Layer 2 of a small transformer language model trained on English Wikipedia (9 layers, counted from 0, width 128). Numbers have three digits each and are written without spaces.
A neuron adds its activation times its output weights to the MLP's output. To switch it off is to set its activation to zero at one token and run the rest of the model.
A neuron's activation on a vector x is GELU(weights . x + bias), where the dot is the dot product.

Input weights of the MLP neurons that the questions are about. A number n stands for (n - 500) times 0.0018.
n14 (bias -0.006): 405617487656487627559540510564529440558547617612513519428576710669450506651375420475605464330480579550599445546343350557713508359730463728513291419562500648375563242490384568390407696328308356725598465497378475621494462555588493506634401585568524573460570327469634360474448459481542484424596696527355273449551322595465418452385427663463317491298285513610563390618558589537494555558446
n20 (bias -0.066): 672475388253449474589666653562228440319332461434425342746644529590589453546582377244606486672651508758463249679478419641595536285598436565478437670320424707512462603485375600354507497554420358359489555638200493508724626309655508547493337645393500445556381524388644404670567521418316471616447651296410614623580438653368625715485625492481463657271337523544575516550471547458511492576485
n23 (bias -0.019): 330289438586371590606371497555397490445484565486486473330651556619542761617460454292428601510454395437650428601386460524373447507760599444617507700456397710787518592773601715510463446375547652621510412531699661427632473510324466469328421401315636515421390394313366452774679530563569510396539497395533493496432420445423400412475409444493469628598290339449409455356520645448411572622280
n34 (bias -0.021): 380383447533510634476484646606398440444529377228532490575514636647574615500402584545497494597482634489454433504390530607666610389558426542376642602474365635647583409507516604711552418572375600448715424761292562560454572297479317500417504546496541145527503401360607486788662247432212706222655524514432606408556574444483341330518644601255451491607532385616461531401451381470551519434296
n62 (bias -0.018): 348374407699507531322513507602723465544562539339297424579792490635574530626679555420604531638434396650497480338572390380590519376674448411780459711709381504442684456663518621428318632363456658507638352488735430457595573446565681363597261548429351467309606433422375575602619625520436605555363457524391418472577597394451376356422382507567537422500503548442576447386460622446435321532391
n84 (bias -0.020): 394610418474368609358549465553493552507500541371653394472273483708611653554399427500641593427532452569735247454443356417547531462320359538567507430642453595564579470504669681262517500280587568497544309555371668193592483451391622249414529536525553364654469589434607767486489367486518608475537469353541245478611670540469329441255522561711420397539338332756610439395462500497578437546348
n88 (bias -0.048): 413591508516600547423584396620570465562504508531575534477679500785704515368452423375441400515445283396539314453574382633496475435687652577879696554492472516238385412844434612766381460447504386629602216567464447574602345353379525393519451442574442629726508496403580752450461590609585766492414451306368267569312512383583507630609333460540458503516282350461520436101454639555347627365275
n98 (bias -0.053): 500455226611600412504517686647537408537375602382551576407566407495778550101452522540662378913547345849589633751315139387561567400251421601532417431524305372638608362771553516535691636509368661531371287487537397652461625399436465260423394491702441741321554581673689413372482469420252655574544451763079785749745292587527392813361453584390495516579329533573388588195386606318496539741576
n113 (bias -0.040): 414572250411378504564612469619525463447526556664418699557634404532543685518686544545419529622399173500504444382521493472666369388764476655582361500575679632610651523500465503476437441362385744773586476565360680605493307303327531516490430437479530527557493441500454638669514466670235581457378425626380425644465530563274348375353453594698514619367567205592253531449588653463398567387562
n142 (bias -0.013): 441347363537426360552620719617486402718358575458431604586493466431768384227517419444449248433424575603507414735525687402368560556675514309604464436553482637649504423721497391548677361545599706803538532559286451405447570347475450415514216597432557477459667460541570700582393403483525581561503427598576600746422470715324634560363544602581465700449547424479590515409673466618459616577434
n151 (bias -0.040): 475646504705483466331340492528555360423550590407967740530255372731459353548434528650488606462470329706738462418478531416456459348657549701397436872600566686450605670231584559710542433571272505608463525543530412318616300254474514695643670420432687207398562508224718538466474409414278568414508575409645430736525752536533432416429478626487403515487479435581158201624428374247751545616293
n173 (bias -0.031): 493669339438421361488497497656479456434613511634451851570610638511626497374437549517689376654281441518451372303472624537336634455404520565497724465706640360604684489334549588594373333476514410809645442386419293526458378348302628424561504578399522247401713506399639372500420413376542362395527392624430507659401694552517533431496500543558469515429594500628254536519593493536493599380349
n185 (bias -0.046): 481542496512714603198680403692382412394521542699580760611564390681538640500364511319601439321307492553560307253421607620335554345637379379270528500320366463496544534408675644561523361411364469642492477698520608278680435433334820486589595430413748441643408794220594630563614550477425391492496596315441466516659562578584422799566697496378555465628409372708368336543484695559432533511378
n198 (bias -0.021): 500500330716441767336539289504325508369592654389644434458584659527488518496381215379429620700233354431565339428621524353634518467642306857583508519667539589496485468473653670294348483570533568698380559493607427281444547124436642411294512434586428428543413629488659653384470471536519660511550693542352569668437378539515402382391638416512689510359406233627454562415370646436601610528430
n203 (bias -0.043): 539475397492654895287544331650348365562523646644496344636463542738476496658692683649510607655485611627663511633526447482474462712504399476555709507628470311196682570278588541468709470393547463297677575450563397325629404312489642553504473415434578574503277483432599329598544468521478641478524557467585511606262500514624633493318493574553421506278390381693385345391406592527346473503421
n207 (bias -0.030): 330469309460548574527487438661528497244449737514532755514618422686486459370466430387837420580464555601475441596465309397715551382547396592775437588634363504339686602817522619415628344356538611736381476558564548534539688500500284522455379533647440301513497618566641584650647388439580347341480439496429646522493445467364329472449622468598358388493409418402660539315458463563561596477467

Output weights of the MLP neurons that the questions are about. A number n stands for (n - 500) times 0.0021.
n14: 660369479523603425483523597473556639403513657473520516508525516275190471409575488525430416443628457507535437382586511476286400444484467555597521497451360302477559527495563417671458488503454622308582517565516563541403532417627633371434443558565602506553729551545490607527480306445505485621550493622508436563507559522423516616450503486379566559480536577507557469423349407500579332521483
n20: 692449367440658450542751438399490790468227510374577605470527517558635540430648525314544520472629500319559393576526548475478562536693478490696513673474454472303729401623301566337663419613293325305589462393547469640411439477541490532246433566425472485491479573419527299362532563551386560409479683656425401610465340565385482506711377494576330663538503416594588690654543580283428500358568
n23: 559514567281429505492636295469450903529395577445465436478571557402324485443555375486595571436341436505524365476468539464528472441449645539660514469382551485563576432554514635465409468463357492597645436387599439549326521543467704537302462466604715334460595523515549406510556367472554479582570563618393606538358392646472546308489534415385486590417547476426529539654560437554733468508659
n34: 572461557467412612517488557494391538405402642421448355429567631569612462590491650506633555511503446565426515491303476628302416442463443476461535473627509374623515712532278179540785344491620486483438619486562449453299486446655564426503447428423500273492497363672590506469353500542467355497569511482649581363392567466558377495622577508537564386614586528514560461662522475635611372561381
n62: 609570285415669554497439503594371980518562562594358407375495516589315571440483518458542542603492384464436473461505541473483620305442437687647513451465469376434359648492514493502595512566452464617469485488630452471603419495529590533309635543534530473459630557370466311447635440524552457599392561465539512649567401423549400595605563448552534434369524564332359512634527465443367534396510
n84: 541399554651568450470498448555378918527420465575428493390584400488510522417373564424420594614503450572362522528570547444482459555356445561495447483570474420490459534615438537613363430513541557536505580532456162426381472693345515523436420480439540500376695498502502456431477447348584527575505614491590507538539563521525419487554581536592603474505620488425540482434415449446552542528596
n88: 681574446533450525568433411672573738404627442365321322547573538466440839428580437516660662367524422545371367634625384534460455421636558466569636582570425320533510459622439762548434577563592228513384437544477527282568439442497421441653520640669556571419507538386477464462632738513409440544391457530458300500349497290286430629529201491630556388548305478609293434516632427597432536617535
n98: 338643500339760475570346586367522591543844374408693639634500599368492620369560659572432598436476556515334465466280516415468429308612599454435500563394381472352844268648422682620534482312580489500488586450577291542656573652305220424443603551537452722683728449571678165427518508311518399500321355476567549541576361452662556669518388507575523186511639309554615460486507504557437697350316
n113: 485527534540618562558445389404623884476632415314488379536527335540862661565383585396500795639537459523378608394373328444506287583535490323492335553451497555362464432434405386446481323535540725308525424522503610509522382371536475613577548472462607635633522690570426378305683578454424400520466442594485417503483466477322607483442676511559449539520524448396447619539508534319435601643567
n142: 410567382490472553640392510362539805497620509524628427336537490490443697443477539466494565453637592452403481558494442500358632556160412608370450387266576397628264592478503799740531344556351559577464544459305503428548533549386613634663516587561618472480372338506618466338648643547364530588439433567503410463598471518425421630642441603540571242446563578550330547541477311453519403565567
n151: 496489557467411424349519443430249436626692421711331429578595469424574322717411384427647482538684258404651565453312348286387469679496460376510333511578496469518452468427508750557547453636307398391218542438481605489508447626269600639705656591547454454614376619607412504698446577796497426545723524357431356571546462511681438316454438650652636618306485571382349531733698638608276480458611
n173: 562606522558341433439544452544401660543393535389405517530462667386615538725534531600521465678386588426407475618500581556412560554454464478443511396513441402361454710429464381438549718537495298640520508528481411598458513420594571397520593570222448436502540514505351374510299514674616552323606576542625553448588534582511374500482449428454552562620461360513548508556467521384629483367532
n185: 336374405377587558419615486601411493648544544420325531462408224415431350597543294384477497336726595360406376585503592423459517671457302616578410514420470595538678523534588772568254468504398350558376533632542535503458454574407572269581431486416504752456478479433479333622670521392585739714606772457473395573605568312360319481580496497388641675490552290506560523675484427468709610514560
n198: 649559509577526481579368550459528851505509382492526506375474449450279540487424544520404589618572486550556785404289497532380578500173594465415503437589559543561403555514420716487550423470588489403537634392433485661405525531473356264537448545540558620605649359559598435572522413447620624579462551578469473645286623523440500489620439285398537535558266372524438415350537456484548595644408
n203: 406439536603417348407670350683646417511419345601351378558513437354449479422593488462581430488186503574386510469708673497447736506387534652383449300524528500633541551453878442411534585527470447628433497592478435623458652574432319340235513461578427596578523487521541480248611698304503560407513509491425606693536530506569627526491450404388544465506375485429583647554500381712552540513534
n207: 347439689583524617390449286374483668385550546555325404494435429628290453344591746497618488417423529580578497424623586669530450423497497467461563601597480497705503545462561412621672579431605453658541612589503591411656400625578435488325356595631562386451625580323402554523595410500537313592521414356424461560497472488395481459584506382602556521341512420358329466620453494438325405608494

Each question names a token from some text and the token that comes next. It shows the vector x that enters the MLP there. A number n stands for (n - 500) times 0.018.

Then comes g, the gradient of the next token's log-probability with respect to the MLP's output, scaled to length 1. A neuron's effect is roughly proportional to its activation times (output weights . g). A number n stands for (n - 500) times 0.00073.

" for", then " the"
x: 513468556520523524551445554454544870504497432549423439504485509453450477509542551564474502521433460499501555500478514543432507502482497491541519591479484493567433546467506541482523504477495483463477490563489481462486519501501559520514473467449462504516465519474492401552502496461436496492546465479525480397533477491526525460489512491526469545439540474508521459479480555535387507518491
g: 400438581479266570352413625472606467639381425595462461592568472717684587185741336751580369512381479399704458606673579334508429552479538552541549301469372378746444431666436573523424475461489402629451167566506657268562413599551502598382569442472645461615289583447340415578676498331545732436511657504564572553429345573679410618464246483382171662451598541510586639628483524387496557415360
Which neuron, switched off, lowers the next token's probability most? n23

" planned", then " as"
x: 464474444444520500536496542480513930500461461513490514475522481503424519516493522449511479502555514516488483496502495492481500509477498527509461493509504484540553513470525493528532470506521514514459474448555534476484518545489492567450497496520434504504503509509475440554467497521488513471526426502492527430436517494462472423494504509541516463538545498466482486479503518492517458491513
g: 431431487767503463424292509362661526601511776275400614544405608689464527416638610348774422495551759445515663343466299696568428741718601341614643397667431550478550545490417541345352437401608486521538579392373556656524368471258468421434481702422436523527524657397522648688574599499561526543322257549309496443760373458435460568373460548444695579439443341521439498564547417215463254435448
Which neuron, switched off, raises the next token's probability most? n23

",", then " where"
x: 479482485519501535516482471468491918509503500496480490523508483530362504489540519479504556488491513508513465517501492485509423544460478459510514478509529495478497488465517468546515515527565504489462478459499514469523544515470500442525504563523485477473531511521471514505539488533506463535442477487513493512478528444464507515452496535470473459513492492501484474542526508508462466513467
g: 654440578309437558466560611451590531431516473395423427671424499367485514543478569581546457348404389339455421401670490550474487578617333392434665467652397620539613328696598365378811416399557454547579520499276502513490548496300600363532618720504755731502723319568450816453595355636416362502429692383534458259352597398512390700456225532271302345369447547531812559632631489537545529615412
Which neuron, switched off, raises the next token's probability most? n84

"U", then "C"
x: 484476547477519531454461410495493782533533554591472513499473515404527464495534509514486541536442511498445431460461536486465506563522472568536629466521503493473478507483475331480494525455487433481541483439470479538474523480571473521579542498404481422479411512529526508515440465496565495491534465496517449478461427552513623530545542454429478475456489489543532561500521552515574469536494
g: 504492576514241653386470676824788298511406669596352445674669607549429467335622504408509431698430241416563509542443636553555433343472664341408629389456546471777484398201677480473620551388629339363556507647614389512435653465557583492538453401289524424364544360369436573678538303457541628466401713565702415553264555575594539530384523456516404626675435424431583499270717363419441449488469
Which neuron, switched off, lowers the next token's probability most? n203

" also", then " cast"
x: 493477460467503489541423453497561892463522492514526516468534490479523520525470531451477582469498502482456498523548423504531435516504576496509505497467524514450450546496517492489497456477492532501491490471502480526509441489398570532545515495588459527501488544501505453506495526542491497537419480503518485501448484456558471433543489471535534494466521485483455520493501457452546424512467
g: 487611577619770589595544367542484547344477518466563509492585452302461485449417648682436674665563286347413318473324407322491516582515602476524375546332497566363611482461428436500532476574455644376538536410582602529501593607582350460316339392538373735486508426529633383628615482391670426389622561575579755305627449757510732385586413536305390574462861443517539384392405518200550743484114
Which neuron, switched off, raises the next token's probability most? n88

" two", then " years"
x: 485582501450490524511487475519474897465495498557516485498455541517479516516484566514460443508501510515509552472418554477470443445512536573486480507479450492486501524465509508451536544517489502431439505535481508475479458517520496522552573447477418481476480500503520556443480499518509522484592463531577527475508484539502512480518521500439517473466430524446477482528503495435453484473481
g: 576349557403312547736602448255280557563582487772290488330619472440535619530608517756495597351464497559674617326371659474516619517450627497270573380578440659592178361332452355622770383349613322423339367577571645482356648453458486431337570658544478497580356420573311524503532303653480385585482599520444618552387501474731511550443349667512759546460401615543645681357524388452430548530488
Which neuron, switched off, lowers the next token's probability most? n151

" instead", then " of"
x: 420484497484453441540512527507568899462456453544465476563568491488529501546478508471437482500480476472457532441513383457481509480530567472488510478434476524517469508499545469527497508506462535505485511441505501437443490487464491526469509418578477491525545503494538515506527502485507503486512485477506494490490500487487492532492510541519544529555438496465516504493587442486531520509480
g: 432603517388564399632674689541515376556510396510548491635427362562510467579303175584328716430539404443252566349570736250303572523539354531581521321624720639550416576461472534564169626630539250371401593508583417352596337673577401707575422230522469695527597517522289477495542492426490531589486562369698479415587493570471581472559527362155326656646586583483620546491593605610523397611473
Which neuron, switched off, raises the next token's probability most? n23

" Another", then " one"
x: 487515513478474494518512490518470921502475515475533538450472531518485496493480470490446414465542532421505491483446543498527449487503501561498471472495495500458481507533501522549490490486427519528486517449506469551500458503485516597538471459564447472487505535491510500476493501564520503470557465463549466479507492505538497490529500511472519474491446525499451497489523515518469432482535
g: 468445605550327516377386691564450543409700653413494512445505767389230567447617621490560666598605563534486588695629546807424436538584453626549626581512672440469570496251508563397388586372499578610489391422411655759740629488457548417510538410589486313631661263346382519431321481489469248440628537532457471519351409392406399659336503256738579464540470543519345346392419494721517247488196
Which neuron, switched off, lowers the next token's probability most? n88

" by", then " Mon"
x: 521526529544516439482462490511494876554478420473448455494507470522482507514541445507505496513504485443436523490552544551513420440456562548537532538479469448489513515542513459491482571499539462504489473533533490538487539516510533458443482480489453545448562425495562405574492535470515483506537490510452429526506463479524498537528534446488441489518551498478484465474539504515517450456443
g: 372419492511452522502504449543631439324413604626530225380513575789583215573438303464356306577542392377464410326561502419769532453485560577616447347600370389597580491571361470692652209664421778437531571502701626595579679385556422479647595570397579450336592566327425650395493437484445539631528405568364686495410441582500736442463368522537364505682661663500270524459517481207381472767625
Which neuron, switched off, raises the next token's probability most? n88

"==", then "Amateur"
x: 556543618591483467526487438394473602544476429563511487534434439520377519462537470609549464401530538520443470494487503447523394542527477488516509523465471537550448509457471651566579529574536471483488516470512442433494541522482512516537406370509480512478447496558486490477537544604510518451457454432590534500513466545560551399514472464540446489457480609559444562508498352483532492523492
g: 550260309566644457351485517308508531470384566614315540374590439466520522359546637517719348566438477528636725775640302603453470542398588459323628481590363547573404693307498564490497356477211444596551456662596628609416243617412186408660591544471428511312465604300417432640479577538660452509349539505575392429482547718445778411599291699439718580724538351519507501308492553459540560623402
Which neuron, switched off, lowers the next token's probability most? n151

" in", then " Dol"
x: 495500507492521482523500523475517940482517485483462469518549520452481477525521489456492433491522474507454491464497549508552463526531466513523495518467528523552442517470457552481507482500496489487471444505462491480499487524548521494512478495542491549502512499489507466526519505472538464486508534464483481403519465464463513490443472479475452530463534502488551485501501505558478497496496
g: 594662539866562505512470490537468357474480489459373372713538427475272472285581519523358463570393395710421396411438594651430525508679480400536537476714482532516369586585617637762315416588524359550629537405694445484583308428404521378411381393244516288335572643280649676536641460280594521543516353521789575473346577597401275690479447536455383802545530569579497481511345634397291446657589
Which neuron, switched off, raises the next token's probability most? n20

" as", then " a"
x: 462506569492544436537453505457520836424513508461540495433525516523512510528520492504509525486437512505460495496521413536500401519537541523485574588502509506545428556411510515476500475501491521481508508484509465498482472510466538516532491474618481471493494509529490440589537495501462481464419500506521532478478502396472478464488512524450496571505457526456461478482594409410566454563494
g: 541469353270512478395595516656574297486514590405556605536623495524727498537623506422389531450496554685649324424162479691480519266450511510538539399501491643484510728420534379464866447184411784346624560666454573701450408455178747699516466480627629398568520575488431657457375473284418367503357627541686380525274538336361400525540432641635614421563570474394498468446472469464567528374593
Which neuron, switched off, lowers the next token's probability most? n34

"T", then "imo"
x: 484547558460531498507546420443468798537486485541509546469456495438522505526509469514476539506410524476477418496514439525524539538537477554433574476517476482503505446558474315510476465468514477493510495496520432512475475501560500548544566424453485476456568491553474530434481463594554497485494507406573496509500493549467540553489519417457490535477437516471515550445553480565573446481509
g: 723560268584638527326577481316331469525492470213520434440615433452551343542302597495802486493353410360673454429566535684330399466295726621255583449678337558522504363454344497540553510330625550612530393548643440750604521558518378369401444380374486399567648664618705477476611615411410679496420726521334553318515661488652499585437574678672642522554464466565385425310543580473535631204388
Which neuron, switched off, raises the next token's probability most? n88

" in", then " Shahid"
x: 448512509497553489518484540446514915480553471498479503469553538441458480524523520485490460465497505522484475468492543522574446529537520522476492517502526526537482501453454515438510453484477518493485475490469486451515486525529556531519480481549490547472499486505499472554536526451534492490508498488502454396540487435467496421451478479485457544468523520506558490506486507505457477484538
g: 493341338657445483381281464464368426544477479379389447450600378542267326552572354580330388667462630597458428422449590475476653455679668503530573638709377465304439477583407615729389508630358430708495559372783213383703510552604277398450537387492571353514761470407590602559610419424562625686549326560581571723385463586562230613630695639362655367594474481403494344587546522301476461643637
Which neuron, switched off, lowers the next token's probability most? n62

" super", then "star"
x: 502548480446527431493556456518547897483467505505455560501497469523506470513561482491483499544510470521408476467523494542459479474513454513460507523490512486522470521447478408485515439559474529487418525477558466489480443484496449532488530438478498472501433504558511467531528477523513452501501519457552490521527502602467490543508547477459541519510518479519500500512538479524487464487482
g: 509619537583717738526630493611581346432316443563581589577571550418501433368822435706344571618401585430630456636299567696584380411655669478492589365516522366552632718527619421582437515577349457472468452446520545603338247474555535404396482448620596420476389668598528691485638430462390501529418572564479521322545519510433177300244489425553342697284360239630607421455741567601344404277319
Which neuron, switched off, lowers the next token's probability most? n20

"del", then ","
x: 529512496499542527514549546451477887536470474511505496515505457508463480499490468535478477452547528530521504491513551509492482521457509394526513511447473525493496478502454301465538447520564477499435510484543495528496525439483503503483484498534503490502548507516490491487449458561503500507484446497507505461513514512465495477479501469554565469498478502476520529484556479458558456487527
g: 437637566462408533578429639591388549580650398360447483689518122425538530461689623421332455447445355697353609625555522688436518473298611500477417494576490517357526644416333503483417306541505419634444365543225511476324438734361408451521301563612517559478502505583808482620375848590670610664603378515669510567294444464379537272395490869644456515550515440347486562583535371320499406531641
Which neuron, switched off, lowers the next token's probability most? n142

" time", then " during"
x: 525506507463503485496492456513467915474452495562433493444487486444447518554497530524527481495438503477513491479503458527484494494481507427479547506482521540534487540495472440551549482444505488483458469486482476536483539556443460425526522477512540514540533474505518545479458458540492482465502461545513485474502522485510476516482491554484540528516590495481468517504567506476463459466515
g: 302439320671363356610676718634519440683322557568411535650679653577503371450514351476551362379520457646613387599562448565454471477446681447344695383464284748432316508290419561610341255690536407521554444496752503622747492570342623584493523467498646485779464484419363522502355631397434698574459471428467503357449539468436565334431316705641617360356287491618620613413510542540353327693415
Which neuron, switched off, raises the next token's probability most? n113

" heavier", then " than"
x: 492511493462498461488514515527439943495449477518445515505486480495472480525539524474473461499510510524496490495492510528448553523498517476531497486471509520532522483446501486502496483555468486480446517441546477484505485506489485571485494493476406494539527477522527501462474496498497537503496466502494519512473549549484522501530467514538546472488482496483476459504495464469458540477488
g: 480521579479574499414309559500557369429290413521715683601551482445413364456542435520600680327319449467485508246416560639508623603625665529496380496597456585474477537382647686555351249515401494418794453418586542606717249426481434475436324729754389602765605494409696455450421458343504472724361593567447418532370606645665521480705581512459636561545178522424345432239700347393411547501403
Which neuron, switched off, raises the next token's probability most? n173

" more", then " inter"
x: 499529456443509470545497448452453875465454495527431532502486473482533487565505557513478486437497519517537564489467504553477548501573540515502502503491478519439522453492490504558451515565437468486502518457473440545515447480483478545499501515523353527510526467511580508431462464551483546541511482517558519488505543537463518488528461527494526428510424508473486469515507468440456517445477
g: 600488266642632561556574444596539566471679655323542325380587455663639785564351393471634356627613335602538493619507237466704453372571422506422444752446434301523489371598403550571501488543561605658499679464363441447326697352546406498483327540363640354494469245517539527480364585589546721477509445440614411475514588380547179443331531411485251582389451262716607522761439735535527505359621
Which neuron, switched off, lowers the next token's probability most? n88

" second", then " season"
x: 522516497451471535499532457515459911503448451572489471482514476519477538513424484518445446470486513487552529463533510513466523506541493519478477509454521535460531516455558480550517461479454534457423512502563499533425487530516484573488578454506475500499484518490522523540503511517496513462515448470509445431453464501467514468508497505485545502431546489475494489532503520524492474515471
g: 305400482466739405271446559698594433564600578660272240446367373460293482424725497380539451475577354455417571499436584441581626379585626666579363370680652643333412466535538456422617285446320628552430582389694424564586598736351640509420391359537437602479577473491472503623759441240871556386679631428524642316456331543537341582467390574439454577580544396320453577421622478576541477733537
Which neuron, switched off, lowers the next token's probability most? n185

" She", then " also"
x: 486516489437499515487473489442495871514456545584513499480433553466502516464536539501452578456530559476491470489458456507596471511484519417508455485526563481467425546553530372446526445457488526494518526531432453478544459511509519499495552488518498490558467530516516522421526463473514491476512500513522506522518435460603457485543486465508499484486498481476500523485510554513497449513465
g: 398322462637435423486494462421504457571776519630662424455381414360311642482344521720671604478808508432277491553668584552627593518611240529528484460502600485461440416461376391392415460566662095513573583616338376547576685700466758295484462552677503419368498484640541749385494478570591648685411251418485518315351540550636521634506562456259649510466523310514675497343422413374562501528389
Which neuron, switched off, lowers the next token's probability most? n84

"s", then " that"
x: 446501469485513486517554510503506918486526523477464499494504433492470489451505525573518434543498556545503522539460490451510459534486475434511479483474496530512471514493437416469544519455537541507455536512557478497507535511460436451497473458549482535451515473520538482450449470473462519476471509532514493493529495498512480522462461535476553489522496523502492513509499461492497523527542
g: 564544492461513307687459573386803574405374512486553588622376675470530635630399501523441354478615462557561491336663394559629796510543460513354587339411469522618548458394576617293471409548307381534699542556589553463660439294496525316372765427544514452472492358550415503241547381509295376506378475498558457244448375617869382588417488530556485460430441515712528498594527357862828302399488
Which neuron, switched off, lowers the next token's probability most? n98

"s", then " existing"
x: 480523481528490541509535478430464942492474537509488510479477440541479508517461460500510452500477483498527494511482508523487476560514472461525463473470485542487426493500453553507505513496533516508464515517535518461513519508504461486513479446501509529457475496498511485473512506469492505511552475462519475452535455499460540489494532540501527458497490441506503518524479451504507477556508
g: 493475388557518423475331569370390513446542466323333588681692379534510458612601709508704565584556550717601587397566557308620639388673410542525532422529504648365464529836480576538353615478453368289469233430510303677465618547699486436457640273527597288678503504400497514368653377326520392228787480711587496441594450542494484485507185490467401433575607372450424273384525342675609646615499
Which neuron, switched off, lowers the next token's probability most? n23

"star", then "ring"
x: 508474552477520509490556523519477910500478548590481492470463489444474482485473518529453518488535447521539504490452458471508508511513519499492521515460544535477494497446444386520530500526489472487430499459541469474486535486535529486504515542509441490483519474537454529581499492461560525530501455540508508442490463488522481496534471508492485550464491442516533475489556432483447460491486
g: 580441776676593629569614388509820479241490648713642540650439373544557523463411417428276822549466590575665486398298421403476453746652275642497336337409433588333529375399480478583538525370391376298570655437477486619388405380631404481423557481514296552620488543660430478485469523485400475733616640545595504423484368431393434456635438320390324519572513476583644612366343666830520394462339
Which neuron, switched off, lowers the next token's probability most? n142

" one", then " weight"
x: 484527532449523461474492452514488905474506511544514501481494552456480497453503508523424405466528516458509529459438541465460501468509490556440473482473518485462495508488537455496518559493431564501404542531491465483483485518519491523569516465503497456518545524463525536505473458485531515476541471532565487485531477540512499513498509567446541479520468475506532469483537478472482415522527
g: 652430554655538503450446483538330688426454534505242758179532427496604332640216396329661356359475473539495354586512483306403449475547377466615406546472331494589586609321415545589561487652611185457423397502342456470690512474532758661361562611460468529474341382545290562360687669674479685507754471248519515512523421489271544471612552658532660447448484575570470520795500482602692510623546
Which two neurons, each switched off alone, lower its probability most, in order? n185, n151

".", then " Her"
x: 468511529523452514494454534477512868505502494515509502547506532478292510468532475506523456483566496482486510511476456505492458593496548495446499465486505555526485504489484433533504490507485524577522532509531471507503451500507511442504483508498493481536512452490511545421487452517509452480542532494535483490523462443498482529517443506508490509474504527501496467501517497540488521534468
g: 524230547383516308480401360734468571548458513495450278478508590455549682708455525653444425589537422653515270532550612514473603398459486392447571422631455395625526609450627655330494529558532458249410409484642547553708439575507434518632594492385332550500431514590473200525637701591573580192497368423735631472385211266582320558456165509545569518606371611665596521446365620687656388463776
Which neuron, switched off, raises the next token's probability most? n14

" television", then " advertisement"
x: 506505412440518485495519475477467909498504546569428530452474506419450510478524508506509451480471525542494476466516493475488531526489536413485466467519531468508485584479494462503535458533483514481482486433531484455531562544499509510531505514496509475478461511527552505539531488488545480498533489540498507416501423501548486542562513483501507474489564467434470531492519464489435483482502
g: 467521469422368487641461307605524540401595638506645600509459484578475233655544626312649413461669488600626358462333408483547405348340340675846423699623550444652700541753470391715260379571531368571381292614393564427777652370548427418473669531551498437701529551625502361527560415340602636487451583488417221419439547336537501398492646608566508606510482395401386544575499371320160577441555
Which neuron, switched off, lowers the next token's probability most? n207

"ab", then "h"
x: 511456500507528464526513568452444843486448486499533532510519470485488501516429472557443524493549508502511463491496556493536540532565482476500570481423489503444483495477441301581527425509475523482463512475519500501527519460575509507546486515546509456503509462535434473536509521495533500489499448416526473461489457485461503462460516494435559526459529530447559499504553470524551453550536
g: 443746435507610393551335842507507499343620544363438706570429489484597446699487605425525749594425441369407323293571570437584585319483519670394497418603371475442422665238434343415532553390484674680728599499509626536487409491792398618621743212521367598565510519676418441537527672446260639442412575684424486577393369447441420400346350277682487502303486359475421472533597652588604495412417
Which neuron, switched off, raises the next token's probability most? n142

" on", then " crowd"
x: 456503498478541494511443497479502933463560471490430448553490537435487492538512487506485506551453480490470444478468519518500494525530469515521517498463498476534491464448485589455454559529478447486507496502471483509463531496514535497521459515493491468505474495458494446529504537497503517460516559468519524466539482519522507480486498488472497514487548506486490493496502500511494445493503
g: 615439286403672462589577358510247548304430724507684686524600314436605300510483311690521476694690545326560596542388478560520516433436557540567542571500675493350430624420496365887509330637480319364315584546602521434485537311719487493580557506460187462540513307523696355292401366507590719441504589596542569529650640485410298431602385523613524286606419567489400341586570604311464560488634
Which neuron, switched off, lowers the next token's probability most? n20

" introduced", then " included"
x: 456462472478492445545476538534520915524487466545423521476516516494416483531481546432501428563556517500448492529510507476523464538485507552487499499487483530499537509500479508476494497504492497539494498437549521482516519494510521582475507462516407501484533497483472473511512515493539509486530436503530506461473512497484540464454482484530532474467531509453458532440465469487516476472505
g: 468526354308594260579597575344543385419661567335628504330753255377590323331510693517680519438531481522377423542559584508452492393404565424349616444572341567383353474559611471389303636420406549604522537683587415605611775659472602590659595648547593570530537502480605360129524320300527631349396351650577540307574581613429586661588539683381526611421550436336697415405372618359510673585299
Which neuron, switched off, raises the next token's probability most? n207

",", then " directed"
x: 496481491501492536485474483477491920511524493528463466545495483516365488479511522520512543467519500503485486504491460515517451557480464475507512442538515492479496494496519480531521532513574501486464515451460499490538526541479471482527461563537498465473513506512463519491509525532482481519462478474516490506480470454463492520459483545474478451537492512521469482526550492541446465497487
g: 405601455336621635469255749566481538587661301441627464403572506301396474454530487486433626496618395248469568766501327606519471678328418478367594292359509469467373812469646473369546614533401408602476600490597483598480604641559572361504365375715495699636308595766551513325626312561703460409492556367602476444273558504678386246629295485671542450300470441546620486559674375567489406585399
Which neuron, switched off, raises the next token's probability most? n84

" just", then " two"
x: 472545500538505486555493428475534874516448458578478506546495526519491504544516537483472509512482457498500526485515495543448473436529493512565516445442516520478556497440497452535503514475481491521476488470505547552449439465487440471499585446554519518575471454461501570518500503557458479487481485536547484406525536455441453484505480460555494512539524479478436443453565478495431508490502
g: 431695365532445351682609553649244457392528512573474451470530426541559389535550374660425508373320632666598740470368688471305638413423421494426176345673560521632724808419358606437563482472316474434374629597589596710464663551293439419394607346651409633370575323552511666498500465454624383685719580459315339424459446528445431500513476431761547501786386542525572511458516510262517403495320
Which neuron, switched off, raises the next token's probability most? n113

" went", then " far"
x: 475492487505514415515502450458517888450509473608538494534469494458447561543446533501466531500498472477538558514494486484523525548515434534512502511503498469504561490456491413487516440496465508535604499471524540508522442517484489535479558495548425488489529511502509490502487544477477519533500470498494526478452468503456503386461457512474530449447510514493442463520487499529495510524493
g: 604567518526451558632435670572645570423436444387679330289542611798590413584417325367428698394555734576250317431720554622420499397526502592578663638671264249581398432509276512634633503535576395466459624438401493337473458471513378309459497533537591619577521481523705651173560547301379595579337452576517486547309475468753422425511597534611323225632505325447636626423469642638503456421414
Which neuron, switched off, lowers the next token's probability most? n113

" are", then " now"
x: 489509477481507460492502490515540921433542464501520454515494500440464518523462551509519583529494495509420498495517450452494457504512469538497483526520520517450491476566500478461507556503496506488554511483507438477534510510446540500496466475506485516536496519519498553452523526541527528522472495482480496496473494498501476405466503498455551428484523455505494514479455486485478481514475
g: 374426663612453542614347379638463476584559522451550634443490637348361454498419422516375678591338519577444539519657685409445546458512342499434552386607741563372409618741537374648520414320652219599661598240478309392247436579418342204549479536407550433775484546365495856484625357541486470741416554525464590426527670612606486332422635577417335330511496546614614687312657428608412556444389
Which neuron, switched off, lowers the next token's probability most? n198